Layer 4 of a small transformer language model trained on English Wikipedia (9 layers, counted from 0, width 96).
In attention head 0, each number of a token's query is one row of weights dot the token's vector x. The head spreads its attention over the tokens so far by the softmax of query dot key.

Query weights of the head. A number n stands for (n - 500) times 0.0015.
q0: 409,607,593,454,796,454,387,578,520,273,430,422,573,447,581,379,286,244,503,377,625,333,567,329,665,331,488,373,527,630,674,479,681,338,531,677,493,680,429,534,634,685,383,493,469,481,524,500,592,685,316,306,411,300,495,304,341,584,465,543,547,562,424,411,549,377,573,414,539,657,531,393,389,490,488,693,474,342,615,596,657,557,630,513,513,680,622,510,402,488,460,559,646,709,367,551
q1: 380,419,508,420,646,463,592,484,593,449,423,776,666,484,582,308,331,323,500,412,477,282,572,476,808,425,448,473,691,651,629,558,653,500,523,579,545,655,482,498,762,572,558,275,430,349,337,664,714,372,332,638,529,470,529,445,393,198,478,495,511,603,417,614,569,513,561,322,420,380,618,676,741,628,534,418,461,462,353,516,313,458,377,364,660,519,570,610,334,819,512,531,654,823,179,655
q2: 487,428,388,400,275,294,442,537,542,507,454,543,496,601,427,488,461,472,613,555,491,601,433,535,512,620,373,668,624,504,544,618,521,507,467,555,564,646,572,402,438,474,574,468,425,295,491,343,607,456,515,492,549,585,302,484,737,511,642,586,422,519,386,452,297,543,341,697,528,479,380,502,590,450,500,643,201,577,227,359,464,562,406,484,326,644,688,556,407,539,453,551,470,470,573,427
q3: 775,487,507,419,298,415,483,368,504,367,554,442,355,612,536,468,782,545,540,557,474,793,301,444,230,653,350,426,435,492,455,482,426,624,401,439,542,505,560,448,221,263,482,454,424,508,569,635,551,545,568,615,736,655,500,517,586,665,494,512,520,290,602,420,514,601,456,474,414,564,306,521,612,579,740,437,738,414,380,573,558,480,446,667,412,390,308,467,507,504,417,576,298,223,645,335
q4: 623,517,429,535,311,379,401,564,497,471,398,412,619,644,434,434,671,483,477,582,507,846,357,465,384,604,372,441,404,319,512,494,625,426,280,512,444,382,524,493,367,276,539,651,575,406,551,323,427,463,426,592,712,624,359,640,510,549,498,377,434,558,620,416,352,542,271,635,604,491,158,396,583,512,706,356,369,555,477,542,442,612,464,523,361,458,453,686,747,453,625,583,495,431,417,521
q5: 679,364,436,464,404,576,652,499,435,648,566,423,568,377,568,394,588,662,597,625,578,398,574,577,614,410,517,530,587,371,134,574,540,537,533,635,625,431,545,667,447,451,639,679,572,500,555,665,389,428,458,506,562,551,664,570,419,617,547,389,481,428,699,675,688,479,571,265,632,455,467,364,402,520,575,374,689,668,560,507,382,283,451,419,538,441,389,419,398,689,569,613,472,489,574,400
q6: 564,293,505,750,643,505,643,429,485,426,492,569,167,549,546,494,601,416,635,481,491,452,502,489,541,609,474,354,473,525,671,411,442,450,451,466,522,602,491,410,520,480,437,659,671,810,298,839,543,669,567,243,532,493,646,395,305,626,430,477,743,409,574,507,724,451,535,407,343,461,666,631,502,628,513,501,572,628,658,583,424,254,431,515,493,549,357,187,426,596,260,372,378,598,627,491
q7: 312,742,585,674,562,556,641,482,600,452,508,552,524,372,492,329,442,535,262,325,519,342,612,528,465,451,697,638,544,582,690,361,560,587,450,416,633,544,320,418,642,815,487,505,599,608,453,749,528,587,344,584,304,307,663,404,482,450,671,539,473,437,450,565,659,533,416,581,423,268,520,519,455,457,536,432,528,602,449,683,416,507,428,284,534,403,559,493,491,547,565,727,655,524,388,694
q8: 518,522,520,461,622,321,581,553,341,517,576,638,406,429,572,624,535,448,384,366,440,448,534,569,436,448,399,641,546,542,494,539,342,589,319,264,511,471,458,403,490,404,690,554,452,673,496,829,597,540,595,629,600,538,620,439,569,362,424,564,500,237,580,475,699,461,613,367,722,439,542,537,594,388,487,483,604,496,536,457,486,606,516,511,574,428,359,327,376,783,391,418,595,675,392,353
q9: 387,554,513,439,515,582,328,185,521,708,412,684,496,652,307,456,381,468,488,289,488,439,666,545,556,466,522,504,434,566,541,411,540,496,619,321,453,540,492,431,490,574,494,428,408,520,559,417,417,525,434,435,428,441,527,472,404,495,485,475,453,420,308,536,434,537,685,563,522,602,400,471,419,589,397,578,444,481,856,631,588,516,476,556,444,435,362,592,316,445,557,527,438,538,532,571
q10: 416,532,300,512,633,579,640,252,675,586,557,470,680,539,601,282,460,722,431,482,544,412,644,507,444,531,628,628,482,419,420,529,392,350,542,571,452,615,609,420,575,439,570,554,594,756,522,589,557,440,509,492,675,550,530,570,506,357,407,464,386,421,563,528,587,455,456,246,462,483,478,457,457,708,458,383,416,478,489,483,324,344,506,510,575,513,489,479,470,382,583,506,594,404,491,266
q11: 590,552,480,511,480,646,634,535,654,575,391,497,184,649,382,465,376,450,619,358,457,442,641,669,596,465,593,580,538,781,475,612,636,341,586,409,470,492,771,509,692,688,390,397,557,673,319,434,429,313,482,284,479,479,545,523,486,666,655,463,570,735,549,526,617,522,522,464,463,628,607,469,345,579,226,540,547,490,538,524,449,611,452,464,655,288,474,481,301,638,435,478,552,823,353,313
q12: 608,396,508,478,388,510,463,479,536,530,463,590,433,631,506,509,409,553,453,616,493,562,570,449,344,636,581,663,382,519,370,570,455,518,474,430,494,538,544,516,477,467,510,460,519,536,519,467,428,594,653,558,378,475,398,435,553,644,538,546,408,509,497,482,413,525,568,492,468,565,570,571,546,360,627,426,607,639,472,474,494,491,381,535,448,370,498,648,521,383,543,538,478,541,506,555
q13: 620,620,437,849,390,475,619,348,509,610,479,696,374,402,472,437,285,345,515,345,509,355,628,647,488,238,457,253,551,534,672,487,569,467,781,323,596,622,764,581,679,806,322,546,500,471,269,660,428,587,197,542,464,329,583,396,440,418,506,515,560,580,419,580,666,481,762,485,609,645,595,627,469,783,436,577,629,431,724,721,532,189,518,318,656,517,434,483,335,599,538,541,465,618,438,452
q14: 488,568,483,410,689,464,595,388,458,466,265,642,510,339,636,545,353,400,452,528,387,283,627,502,623,495,449,488,644,541,686,407,397,403,531,525,508,585,414,579,568,649,549,702,644,660,340,504,552,647,268,377,350,250,530,372,520,349,508,549,420,491,473,679,499,337,654,564,425,704,699,559,436,549,438,614,508,579,659,490,361,452,450,370,410,530,667,497,229,423,336,418,644,605,601,559
q15: 407,609,567,547,332,443,296,651,535,364,476,457,362,484,557,540,422,444,719,776,425,331,538,288,626,492,424,543,477,784,386,585,521,431,600,357,698,515,583,572,480,475,486,276,484,636,482,503,296,534,579,559,488,368,240,536,492,473,462,549,472,496,586,312,498,477,530,512,439,511,544,564,473,415,493,751,405,271,361,459,646,633,555,533,390,795,742,516,482,491,681,455,621,424,279,602
q16: 420,725,569,576,384,642,364,530,415,400,477,361,516,600,708,547,494,419,324,470,705,505,603,501,608,516,714,412,616,659,581,408,463,584,390,419,414,392,425,456,545,436,430,490,421,618,270,532,386,487,421,448,549,414,626,458,427,234,529,523,684,575,425,346,708,546,457,423,518,592,646,633,445,602,587,771,488,346,674,512,641,589,387,333,715,314,477,354,597,823,409,317,422,540,483,596
q17: 347,371,492,414,662,650,608,582,525,672,553,542,538,516,577,544,484,516,525,374,393,489,683,490,488,386,418,519,396,391,394,560,500,635,466,477,601,572,735,550,616,535,430,604,298,588,668,523,503,513,543,507,551,452,490,733,533,613,467,513,445,289,304,536,481,556,442,465,386,602,598,655,593,522,548,506,670,505,562,480,477,334,522,689,720,450,433,337,616,465,608,614,455,823,491,509
q18: 494,348,645,444,511,803,371,410,432,470,495,361,580,422,419,682,543,609,540,428,425,757,484,567,456,366,419,414,422,482,537,415,486,382,443,529,427,587,589,467,441,311,472,624,666,626,485,598,450,509,528,634,692,588,241,454,332,776,668,642,542,364,712,493,413,493,396,485,370,456,241,473,597,497,376,422,243,467,518,608,499,694,488,369,688,465,561,450,465,597,484,572,569,543,829,471
q19: 252,543,534,215,576,528,469,352,459,540,477,526,656,664,138,523,589,582,477,692,484,572,403,436,431,441,487,526,493,536,618,507,484,490,591,571,685,430,399,439,470,463,409,335,306,533,390,363,478,487,497,444,419,422,346,438,563,632,532,398,476,746,241,287,356,398,319,631,507,516,377,567,258,427,454,496,418,444,468,551,545,642,497,419,708,475,433,613,504,494,547,584,646,554,420,544
q20: 591,509,457,375,545,566,449,476,559,493,307,521,427,608,365,300,563,510,515,581,377,567,482,791,709,570,464,547,357,353,519,533,325,361,493,479,697,426,375,492,429,417,440,607,633,626,649,436,467,633,530,626,486,488,490,472,319,338,823,292,513,587,492,613,502,318,743,449,365,521,739,607,443,430,352,404,851,431,424,648,693,545,472,426,488,497,240,520,676,758,614,509,498,344,390,561
q21: 398,562,342,620,325,438,518,675,507,744,502,367,510,548,620,429,373,486,366,451,469,515,532,720,578,453,394,306,484,574,617,482,648,415,330,649,440,309,633,401,449,353,469,462,443,643,410,364,584,580,490,618,553,442,396,488,510,596,484,828,178,647,401,501,295,439,631,643,425,347,552,642,679,591,380,497,547,365,406,432,633,373,554,477,196,513,639,452,655,405,433,584,382,621,628,422
q22: 452,601,549,631,487,800,529,346,468,661,471,535,307,633,305,654,473,615,441,494,610,414,360,295,492,364,682,605,562,526,563,376,389,386,488,390,320,646,420,338,606,464,339,594,440,504,627,422,417,556,392,517,400,482,399,635,509,345,444,440,570,414,574,427,379,345,482,620,662,623,331,416,480,255,380,556,560,541,417,599,597,524,549,380,439,410,533,601,501,503,652,407,426,476,473,488
q23: 621,463,437,369,331,586,735,281,536,732,274,402,442,442,402,628,622,589,434,539,443,491,510,550,385,297,555,561,593,482,313,528,516,503,292,520,663,397,359,631,318,338,518,506,459,439,426,461,554,438,550,418,547,535,517,632,447,576,435,409,497,486,585,407,573,621,510,660,544,650,257,615,635,372,646,613,492,394,385,628,467,495,516,626,536,321,602,413,442,480,696,431,447,147,636,281
q24: 728,508,403,526,710,526,291,563,507,490,429,590,577,573,466,514,469,411,616,213,549,782,602,744,426,609,435,547,497,508,510,485,512,382,466,558,581,248,298,483,594,201,578,555,579,633,600,429,573,637,545,412,563,555,555,553,371,289,397,542,334,637,439,453,331,468,273,829,618,560,432,558,535,495,518,623,570,661,520,492,413,316,650,403,399,641,577,405,644,569,611,611,657,646,600,385
q25: 424,417,553,640,552,556,405,451,603,649,652,370,497,406,447,398,461,660,697,424,751,409,238,472,570,309,443,398,715,501,538,560,445,498,572,400,520,536,547,497,544,422,519,557,597,482,421,571,501,505,487,380,450,420,536,370,482,610,359,456,696,244,327,493,760,507,494,711,478,522,602,555,325,309,402,573,406,499,449,411,587,387,478,461,582,495,461,672,542,450,595,440,396,549,464,488
q26: 382,259,324,327,323,440,503,400,700,525,471,403,550,626,425,345,569,465,470,719,248,707,423,506,262,547,635,550,517,314,586,374,567,566,520,635,487,591,532,749,469,397,332,500,509,539,653,414,605,498,493,452,334,378,356,551,669,451,533,480,566,313,524,520,448,469,516,670,536,505,597,529,266,437,544,350,422,531,613,368,813,451,403,526,320,373,544,339,629,540,527,481,376,553,687,403
q27: 338,588,562,524,465,515,532,565,472,463,732,354,266,547,542,694,451,508,287,501,641,693,653,597,475,422,668,616,536,481,491,576,133,619,560,391,541,549,382,505,461,577,394,620,488,560,270,387,627,508,604,552,589,769,436,412,528,460,600,708,779,491,561,464,205,443,511,714,427,553,434,667,574,607,542,828,286,513,449,337,572,713,347,454,297,598,423,520,578,352,370,556,445,660,292,541
q28: 494,538,498,628,521,447,472,676,416,644,430,488,436,257,530,485,420,413,521,457,359,117,718,469,688,325,530,332,472,508,572,432,660,433,615,565,444,487,442,289,495,742,324,340,538,420,368,611,400,666,568,319,241,372,386,457,391,396,556,619,387,713,518,474,290,476,621,532,264,448,450,374,408,309,466,468,474,593,570,714,578,515,601,453,553,488,510,424,479,539,525,367,890,524,501,657
q29: 453,490,437,349,592,541,557,546,355,471,606,638,604,462,478,437,558,338,607,613,577,33,539,597,681,470,589,435,469,635,526,539,344,654,439,616,612,629,536,420,490,520,559,275,416,605,571,662,726,703,542,656,515,290,470,438,403,626,432,527,387,513,718,375,621,542,308,549,287,405,412,653,591,591,502,409,626,489,503,465,554,486,657,494,481,513,493,611,417,428,477,472,485,588,349,372
q30: 375,685,454,341,545,381,478,557,481,577,434,378,558,431,428,707,705,666,523,292,574,420,714,399,406,576,361,654,311,390,429,472,414,509,681,258,511,444,515,576,461,472,543,375,486,490,569,466,697,556,611,542,487,481,635,488,690,525,813,433,433,585,604,305,583,532,567,547,335,510,515,480,416,575,556,550,398,504,489,351,502,316,543,359,482,526,317,523,517,354,434,501,401,413,469,507
q31: 433,562,349,632,336,460,362,489,674,606,725,509,293,417,433,434,451,446,465,487,546,317,202,324,550,343,574,289,478,193,455,302,551,393,375,349,502,429,580,521,569,362,435,577,758,582,448,332,567,482,319,499,482,446,672,420,505,667,454,671,513,443,358,421,273,473,667,239,575,638,494,585,314,554,343,588,531,625,505,632,443,489,376,562,531,308,534,508,556,373,471,673,666,317,554,328

Each question shows a short text with each token's key, already scaled and adjusted for position as the last token sees it. A number n stands for (n - 500) times 0.0039.

Then comes the last token's vector x. A number n stands for (n - 500) times 0.0085.

0 "-": 527,501,520,529,485,536,538,482,540,491,552,412,635,683,485,458,424,414,483,619,516,464,550,492,504,496,559,528,512,471,486,385
1 "2": 486,606,398,590,438,548,614,448,636,479,709,467,750,689,407,381,474,368,489,450,499,444,425,630,511,443,565,487,433,508,453,492
2 "000": 404,530,321,533,416,510,628,461,662,458,665,485,783,714,391,373,481,314,497,434,499,457,398,636,481,490,565,490,428,525,458,528
3 "s": 410,427,355,525,377,520,638,594,659,470,613,498,758,674,399,373,461,336,544,480,477,559,387,626,507,464,611,495,437,511,482,500
4 ",": 499,367,318,454,370,545,686,654,613,509,612,469,776,666,343,330,431,326,466,444,493,528,351,625,506,410,620,466,458,457,464,554
5 " G": 624,433,427,419,369,586,651,593,601,558,607,457,787,675,412,425,473,350,482,506,484,545,371,644,476,407,610,496,456,499,464,486
6 "ib": 585,527,437,381,331,468,613,580,622,526,651,519,810,629,432,440,492,280,467,500,417,569,443,640,538,515,595,565,483,549,443,468
7 "son": 557,620,566,308,375,470,631,570,642,547,627,535,814,659,348,348,515,327,528,526,453,531,414,641,520,442,635,513,461,513,456,480
x: 408,520,541,599,646,568,491,454,50,458,495,475,481,503,417,493,502,588,406,613,540,419,531,621,359,516,515,562,454,577,518,548,510,434,696,368,538,587,607,473,492,511,441,525,472,574,448,504,420,611,408,331,500,438,526,578,442,646,676,429,429,468,487,563,575,419,566,565,585,511,658,563,560,429,435,464,510,453,406,540,410,492,535,479,462,470,487,598,511,473,417,580,559,549,533,423
Which two tokens does the last token look at most, in order? 5 " G", 6 "ib"

0 "et": 532,503,515,531,486,540,537,484,530,494,554,416,641,686,485,456,418,411,484,610,519,470,549,494,495,503,564,530,520,467,479,397
1 " S": 455,595,397,565,430,591,668,504,573,540,577,490,703,634,399,418,469,332,505,468,431,565,384,608,511,397,608,496,495,464,453,530
2 "et": 411,503,398,522,351,602,652,541,573,516,601,511,792,617,409,426,470,331,465,524,465,490,397,627,453,473,650,533,510,465,392,493
3 " R": 432,437,370,454,445,587,623,543,570,539,585,459,712,650,377,358,434,342,467,467,454,492,428,626,484,419,610,507,474,513,446,522
4 "adio": 507,432,366,395,360,464,681,533,581,537,587,483,744,604,446,430,470,379,481,460,527,469,386,635,525,459,601,508,474,460,451,485
5 " received": 643,400,343,273,306,497,676,664,603,551,709,451,850,664,338,318,421,358,425,398,502,508,363,677,498,439,712,425,473,485,414,503
6 " un": 596,549,491,322,270,487,571,644,641,596,718,533,851,541,422,399,548,208,503,441,472,527,370,569,481,505,608,492,512,547,452,563
7 "ivers": 518,668,570,310,315,466,597,588,666,518,601,562,808,611,406,298,481,302,472,396,424,607,390,614,421,544,624,442,387,586,450,517
x: 520,614,599,603,701,468,391,342,199,618,344,543,682,444,554,393,459,501,356,488,393,633,516,605,359,455,572,443,463,487,527,515,415,433,752,381,510,607,416,498,623,579,380,517,425,545,452,484,588,521,433,441,467,498,438,499,384,663,670,515,418,494,394,429,588,395,592,451,457,499,576,509,501,466,539,627,511,370,542,573,467,479,509,404,426,436,512,582,460,476,452,577,536,600,468,433
Which token does the last token look at most? 5 " received"

0 "rat": 527,502,515,527,487,537,535,483,530,494,553,414,641,686,482,458,416,412,483,610,517,466,551,493,496,503,560,532,521,471,481,395
1 "ives": 453,664,361,634,468,601,686,536,576,512,650,502,816,657,342,342,443,361,457,475,526,551,398,597,528,468,653,443,460,504,443,528
2 " of": 426,537,392,580,376,564,690,586,617,528,668,483,825,680,369,409,472,340,487,492,535,506,405,626,501,494,608,431,489,508,439,479
3 " c": 454,419,328,413,461,567,647,497,580,467,644,493,779,647,374,418,456,336,438,489,461,462,401,651,415,488,565,429,458,500,439,530
4 "oun": 537,429,463,377,386,573,616,557,639,549,635,493,789,678,415,479,508,278,445,372,408,504,359,587,522,543,599,564,513,517,449,577
5 "s": 618,483,497,391,389,527,605,653,587,475,629,559,669,643,413,400,457,366,466,391,444,521,325,653,518,541,613,428,472,542,407,564
6 "el": 614,576,508,337,389,524,640,614,592,512,641,492,730,650,371,404,483,346,462,480,469,539,369,638,517,507,661,494,521,490,431,498
7 "ing": 540,605,536,391,382,463,600,617,604,555,641,514,745,672,339,396,442,400,448,495,498,507,379,619,499,465,601,482,520,518,443,477
x: 448,530,570,511,582,558,462,433,96,610,477,531,341,499,520,560,555,591,408,461,583,561,495,517,204,373,474,471,456,537,518,489,465,435,724,409,554,514,539,553,593,505,521,507,477,530,504,567,497,613,508,526,441,461,554,546,464,494,585,442,455,499,386,487,593,428,454,530,558,458,665,598,537,593,385,524,630,466,577,609,526,468,503,482,518,572,392,403,458,535,474,708,479,518,510,457
Which token does the last token look at most, and with what share of its attention? 2 " of", with about 70%

0 " t": 520,500,516,530,484,540,531,479,532,487,547,411,631,678,490,452,422,415,478,607,522,466,548,491,491,506,557,528,523,465,477,399
1 "ag": 479,545,432,578,399,625,616,487,572,479,631,525,757,641,476,440,519,290,446,535,455,504,440,623,518,485,662,535,499,495,428,476
2 " e": 389,453,400,520,401,606,618,584,598,437,635,458,773,649,380,419,518,342,536,500,401,572,399,611,454,483,597,512,476,491,398,559
3 "very": 409,447,413,449,300,580,609,577,628,546,643,462,823,632,467,420,457,337,455,442,459,507,464,646,472,503,602,438,533,542,429,574
4 " g": 582,401,417,383,475,601,610,590,546,507,570,478,730,610,438,429,484,311,478,482,508,477,396,623,458,511,581,466,427,541,387,575
5 "ra": 577,423,402,391,298,487,596,578,610,518,617,445,767,650,429,400,499,347,472,490,491,596,421,594,503,488,614,459,506,455,399,520
6 "ff": 535,574,472,399,404,516,616,534,604,438,624,571,698,676,445,415,506,345,382,499,480,520,415,602,538,487,614,453,496,482,404,511
7 "it": 511,574,563,395,395,435,574,551,550,513,632,496,736,628,352,440,512,418,490,516,475,512,424,606,542,471,554,513,545,525,457,476
x: 367,452,636,557,615,521,462,433,107,550,543,570,538,515,520,551,550,571,462,456,656,451,462,507,285,454,567,597,491,495,398,450,532,394,608,437,479,517,589,362,366,592,535,598,483,629,432,459,328,529,375,524,446,336,585,552,409,503,614,416,495,500,435,466,528,393,520,510,578,494,566,610,582,625,351,504,572,480,501,525,469,431,456,398,417,564,441,537,443,594,593,615,422,504,610,466
Which token does the last token look at most, and with what share of its attention? 3 "very", with about 40%

0 "un": 531,503,514,530,484,537,534,481,529,494,553,416,640,683,485,460,419,412,485,611,513,468,552,495,496,500,562,533,521,467,483,394
1 "ity": 494,594,419,589,418,562,611,497,590,528,646,491,776,670,396,381,467,384,519,525,536,492,426,584,484,491,650,486,478,494,479,499
2 " p": 438,459,370,462,514,560,618,568,529,475,618,456,688,671,423,471,460,333,457,471,507,492,382,548,435,479,634,477,450,526,408,537
3 "s": 447,431,413,462,411,582,614,610,589,488,601,543,725,628,446,408,432,324,460,472,489,554,360,638,554,485,601,444,538,517,428,590
4 "y": 502,430,465,449,432,607,610,591,533,464,642,462,759,655,437,382,393,330,506,458,417,556,428,532,503,527,611,480,561,520,415,511
5 "ch": 531,380,412,424,343,461,607,533,607,572,647,514,753,653,419,433,466,347,459,505,424,497,467,629,516,486,636,479,513,490,407,476
6 "ology": 634,531,493,322,399,514,599,589,575,520,633,481,775,669,377,384,471,350,508,490,558,528,428,583,492,496,643,449,495,541,452,550
7 ":": 518,599,480,368,405,460,613,690,598,519,610,459,753,676,388,374,457,369,489,410,487,502,440,572,531,455,611,437,432,511,456,464
x: 479,357,433,504,610,439,547,518,138,477,468,579,412,495,516,484,382,604,412,540,589,599,483,504,280,460,403,456,469,639,618,582,514,374,616,411,534,566,612,461,595,517,472,464,605,517,429,495,593,434,480,531,396,497,477,576,411,530,506,481,473,460,428,528,645,475,377,538,496,582,637,462,592,455,325,518,530,506,552,615,428,492,415,361,488,580,367,389,440,586,488,624,448,554,537,316
Which token does the last token look at most? 7 ":"

0 ".": 530,504,525,541,493,539,543,487,543,491,554,411,633,678,479,449,422,410,488,617,518,473,544,493,503,497,561,532,503,465,496,393
1 "\n": 506,553,429,572,465,552,585,475,650,473,628,505,741,679,412,407,483,375,510,533,470,501,425,575,473,451,586,486,465,498,536,456
2 "\n": 488,552,402,551,481,568,573,501,658,512,675,483,682,638,408,366,470,369,486,579,433,475,407,561,502,433,609,517,453,544,513,484
3 "==": 412,525,368,396,366,596,638,492,654,572,659,470,777,692,415,403,461,330,453,511,510,499,343,603,548,461,698,436,521,524,468,513
4 " G": 543,372,415,441,488,606,665,565,598,514,668,487,822,681,420,380,452,371,484,501,515,491,375,618,439,424,619,470,382,556,439,586
5 "am": 521,420,420,403,335,508,624,486,621,523,617,508,834,684,523,420,479,325,480,451,465,472,396,625,497,508,611,537,486,504,500,462
6 "ep": 527,568,458,474,409,516,596,550,640,486,665,480,805,757,448,462,460,340,444,528,444,556,402,607,518,485,613,548,497,485,511,497
7 "l": 477,509,541,453,426,513,560,495,518,471,657,536,707,664,405,406,480,353,514,620,470,493,434,609,465,486,576,529,502,504,464,473
x: 356,560,473,619,516,650,453,324,161,446,566,460,579,555,440,584,456,623,397,459,587,443,533,571,506,510,476,605,642,572,455,415,534,569,618,428,569,565,675,378,522,440,434,509,471,559,478,569,378,666,451,556,335,437,657,443,467,592,729,487,522,690,421,418,545,378,497,434,490,591,601,443,611,580,413,496,472,432,468,588,425,512,545,494,412,467,462,547,582,466,541,618,403,505,535,426
Which token does the last token look at most? 5 "am"

0 ".": 530,504,525,541,493,539,543,487,543,491,554,411,633,678,479,449,422,410,488,617,518,473,544,493,503,497,561,532,503,465,496,393
1 " The": 462,574,475,590,355,628,683,571,666,531,650,464,841,655,409,373,453,352,448,506,508,563,392,627,505,444,602,482,451,530,451,498
2 " more": 334,568,321,555,288,672,682,594,661,547,693,412,919,643,344,333,468,322,473,500,507,575,364,631,469,540,660,473,430,516,426,584
3 " g": 454,370,361,425,515,616,629,555,569,506,606,511,786,629,428,417,483,285,476,495,524,482,402,632,424,500,588,451,417,555,402,586
4 "ra": 491,401,382,433,320,531,586,560,611,519,621,455,775,652,428,396,506,352,473,497,509,586,425,584,498,492,611,454,515,468,387,534
5 "ff": 576,518,437,435,424,537,603,505,612,438,624,585,692,683,456,414,505,351,385,505,483,512,426,594,533,501,619,453,500,486,403,518
6 "it": 567,529,516,384,392,463,575,536,553,520,633,496,745,634,354,434,517,417,488,518,480,506,433,605,541,475,557,511,549,525,457,482
7 "i": 541,588,544,341,398,489,622,564,566,544,605,462,746,606,378,350,486,368,510,534,523,505,387,598,479,489,513,457,471,549,456,487
x: 499,421,489,631,636,565,412,358,119,477,525,468,502,451,525,492,553,634,346,460,576,580,435,533,352,501,474,496,409,526,393,474,376,520,716,374,473,542,580,465,463,530,559,473,547,596,389,633,459,472,453,461,368,421,560,614,470,603,661,437,449,509,439,528,575,436,500,481,434,527,639,569,472,509,438,490,600,497,508,671,518,533,444,503,448,549,433,527,533,483,485,621,542,678,524,340
Which token does the last token look at most? 2 " more"

0 "iv": 528,502,515,527,487,541,534,476,533,491,551,413,636,681,478,463,421,406,486,619,521,470,548,494,497,500,555,532,525,465,489,397
1 "ide": 473,606,356,597,389,593,631,496,605,489,650,480,804,676,370,422,485,361,475,476,547,492,388,614,460,473,652,473,499,513,420,477
2 ":": 389,536,363,585,379,548,690,563,619,498,608,437,786,656,389,386,449,364,503,416,480,502,437,585,517,450,609,421,431,503,447,451
3 " Re": 429,419,364,469,380,591,619,550,593,505,608,474,770,662,394,406,476,313,477,515,477,528,396,590,493,440,614,505,490,458,471,502
4 "f": 524,450,448,439,370,613,608,546,596,501,712,491,780,721,369,429,522,331,379,475,448,438,386,633,494,476,559,504,485,510,444,504
5 "lect": 537,412,440,363,357,503,604,563,639,495,683,508,814,665,406,411,456,392,435,474,472,474,439,620,456,484,587,523,515,572,475,498
6 "ions": 642,538,432,308,346,500,616,617,632,567,637,512,801,630,385,320,486,370,458,433,513,548,418,624,538,487,652,453,448,526,478,501
7 " on": 531,592,522,362,354,386,629,656,649,557,648,513,781,647,397,414,477,352,487,413,459,541,403,625,519,482,631,440,523,549,466,476
x: 389,492,404,568,546,575,581,403,97,509,439,557,466,419,509,491,475,615,454,395,499,584,474,421,165,468,461,482,472,570,628,545,481,500,630,304,590,620,559,488,603,567,527,540,449,549,424,551,441,563,435,448,484,464,444,436,389,506,493,527,523,573,374,527,573,449,393,536,436,535,599,481,556,496,500,546,500,410,571,588,404,414,449,390,464,534,486,397,524,498,489,550,486,466,472,368
Which token does the last token look at most, and with what share of its attention? 7 " on", with about 30%

0 "if": 530,502,517,526,480,541,533,481,531,491,549,416,638,686,484,459,419,410,481,609,512,471,550,492,496,505,565,533,522,465,481,393
1 "el": 475,576,396,573,473,572,596,522,609,462,649,517,707,668,380,433,470,334,513,537,500,497,414,607,498,498,592,561,483,498,422,450
2 "ong": 474,591,404,551,412,568,636,579,641,541,697,495,767,661,386,449,491,336,436,536,476,511,413,583,511,462,576,545,490,504,491,441
3 " f": 493,416,384,413,432,532,598,544,550,483,646,471,742,650,415,461,448,352,464,477,455,476,417,599,465,458,569,454,464,476,410,514
4 "riend": 555,387,374,349,386,575,656,580,598,503,639,505,788,633,373,442,448,307,471,460,496,521,408,644,548,474,609,543,482,520,430,556
5 "s": 640,422,421,344,379,573,624,632,585,518,625,493,727,638,339,367,459,378,501,477,540,543,382,658,500,459,613,432,491,541,445,511
6 "hip": 631,541,471,320,385,500,630,595,561,540,643,479,813,644,379,377,467,377,474,469,580,488,378,595,474,468,646,521,509,527,465,492
7 " with": 503,607,532,290,366,437,613,666,622,570,650,515,767,670,366,370,436,339,445,412,462,509,383,656,536,459,661,451,485,502,390,478
x: 483,540,510,455,551,575,581,412,119,468,456,593,455,468,514,461,498,636,409,538,544,552,454,550,174,538,462,454,504,546,666,492,537,413,641,318,538,590,613,435,634,516,494,461,527,552,467,600,456,520,407,516,459,466,428,565,385,535,494,484,512,627,355,531,559,506,458,569,523,474,678,518,568,450,493,502,454,356,517,580,505,462,426,429,535,612,438,397,502,478,454,577,502,579,525,357
Which token does the last token look at most? 2 "ong"

0 " organ": 526,503,510,526,480,542,536,483,527,491,548,412,641,683,481,462,417,410,485,612,524,474,546,495,491,502,559,529,529,472,482,397
1 "is": 517,633,358,608,439,634,642,494,600,498,655,523,806,613,376,387,484,323,495,524,519,510,380,620,468,493,566,500,474,569,473,487
2 "ational": 424,575,356,544,358,555,653,517,612,527,649,472,803,673,390,401,470,328,479,505,545,520,413,616,493,494,628,467,499,529,464,468
3 " p": 496,411,379,395,477,559,618,575,528,473,620,453,707,657,410,465,472,307,449,452,517,491,366,558,409,489,634,476,460,551,427,551
4 "s": 523,416,437,417,373,569,616,616,604,487,606,538,731,628,442,404,432,325,460,468,490,548,352,647,555,492,599,429,528,534,437,588
5 "y": 559,458,495,438,395,593,600,595,536,456,648,461,753,652,442,383,401,324,494,462,420,554,428,529,496,530,611,474,554,533,429,508
6 "ch": 616,458,449,397,340,422,602,550,614,577,661,522,761,653,414,435,471,344,452,506,425,497,470,636,512,483,640,475,512,500,410,482
7 "ology": 555,629,560,332,390,493,595,599,573,525,635,476,774,677,379,379,477,350,492,492,557,529,424,583,492,494,648,436,499,540,450,552
x: 482,484,448,644,594,494,481,412,101,492,566,527,438,470,534,465,578,547,385,542,602,557,553,522,309,394,513,513,364,542,406,537,531,467,749,414,532,617,559,479,472,501,504,576,431,533,463,548,390,421,455,505,587,420,530,571,376,596,588,364,469,440,412,495,617,387,509,537,542,480,617,548,538,574,367,461,509,489,649,569,475,467,444,489,426,493,465,512,411,475,375,728,489,567,483,464
Which token does the last token look at most? 2 "ational"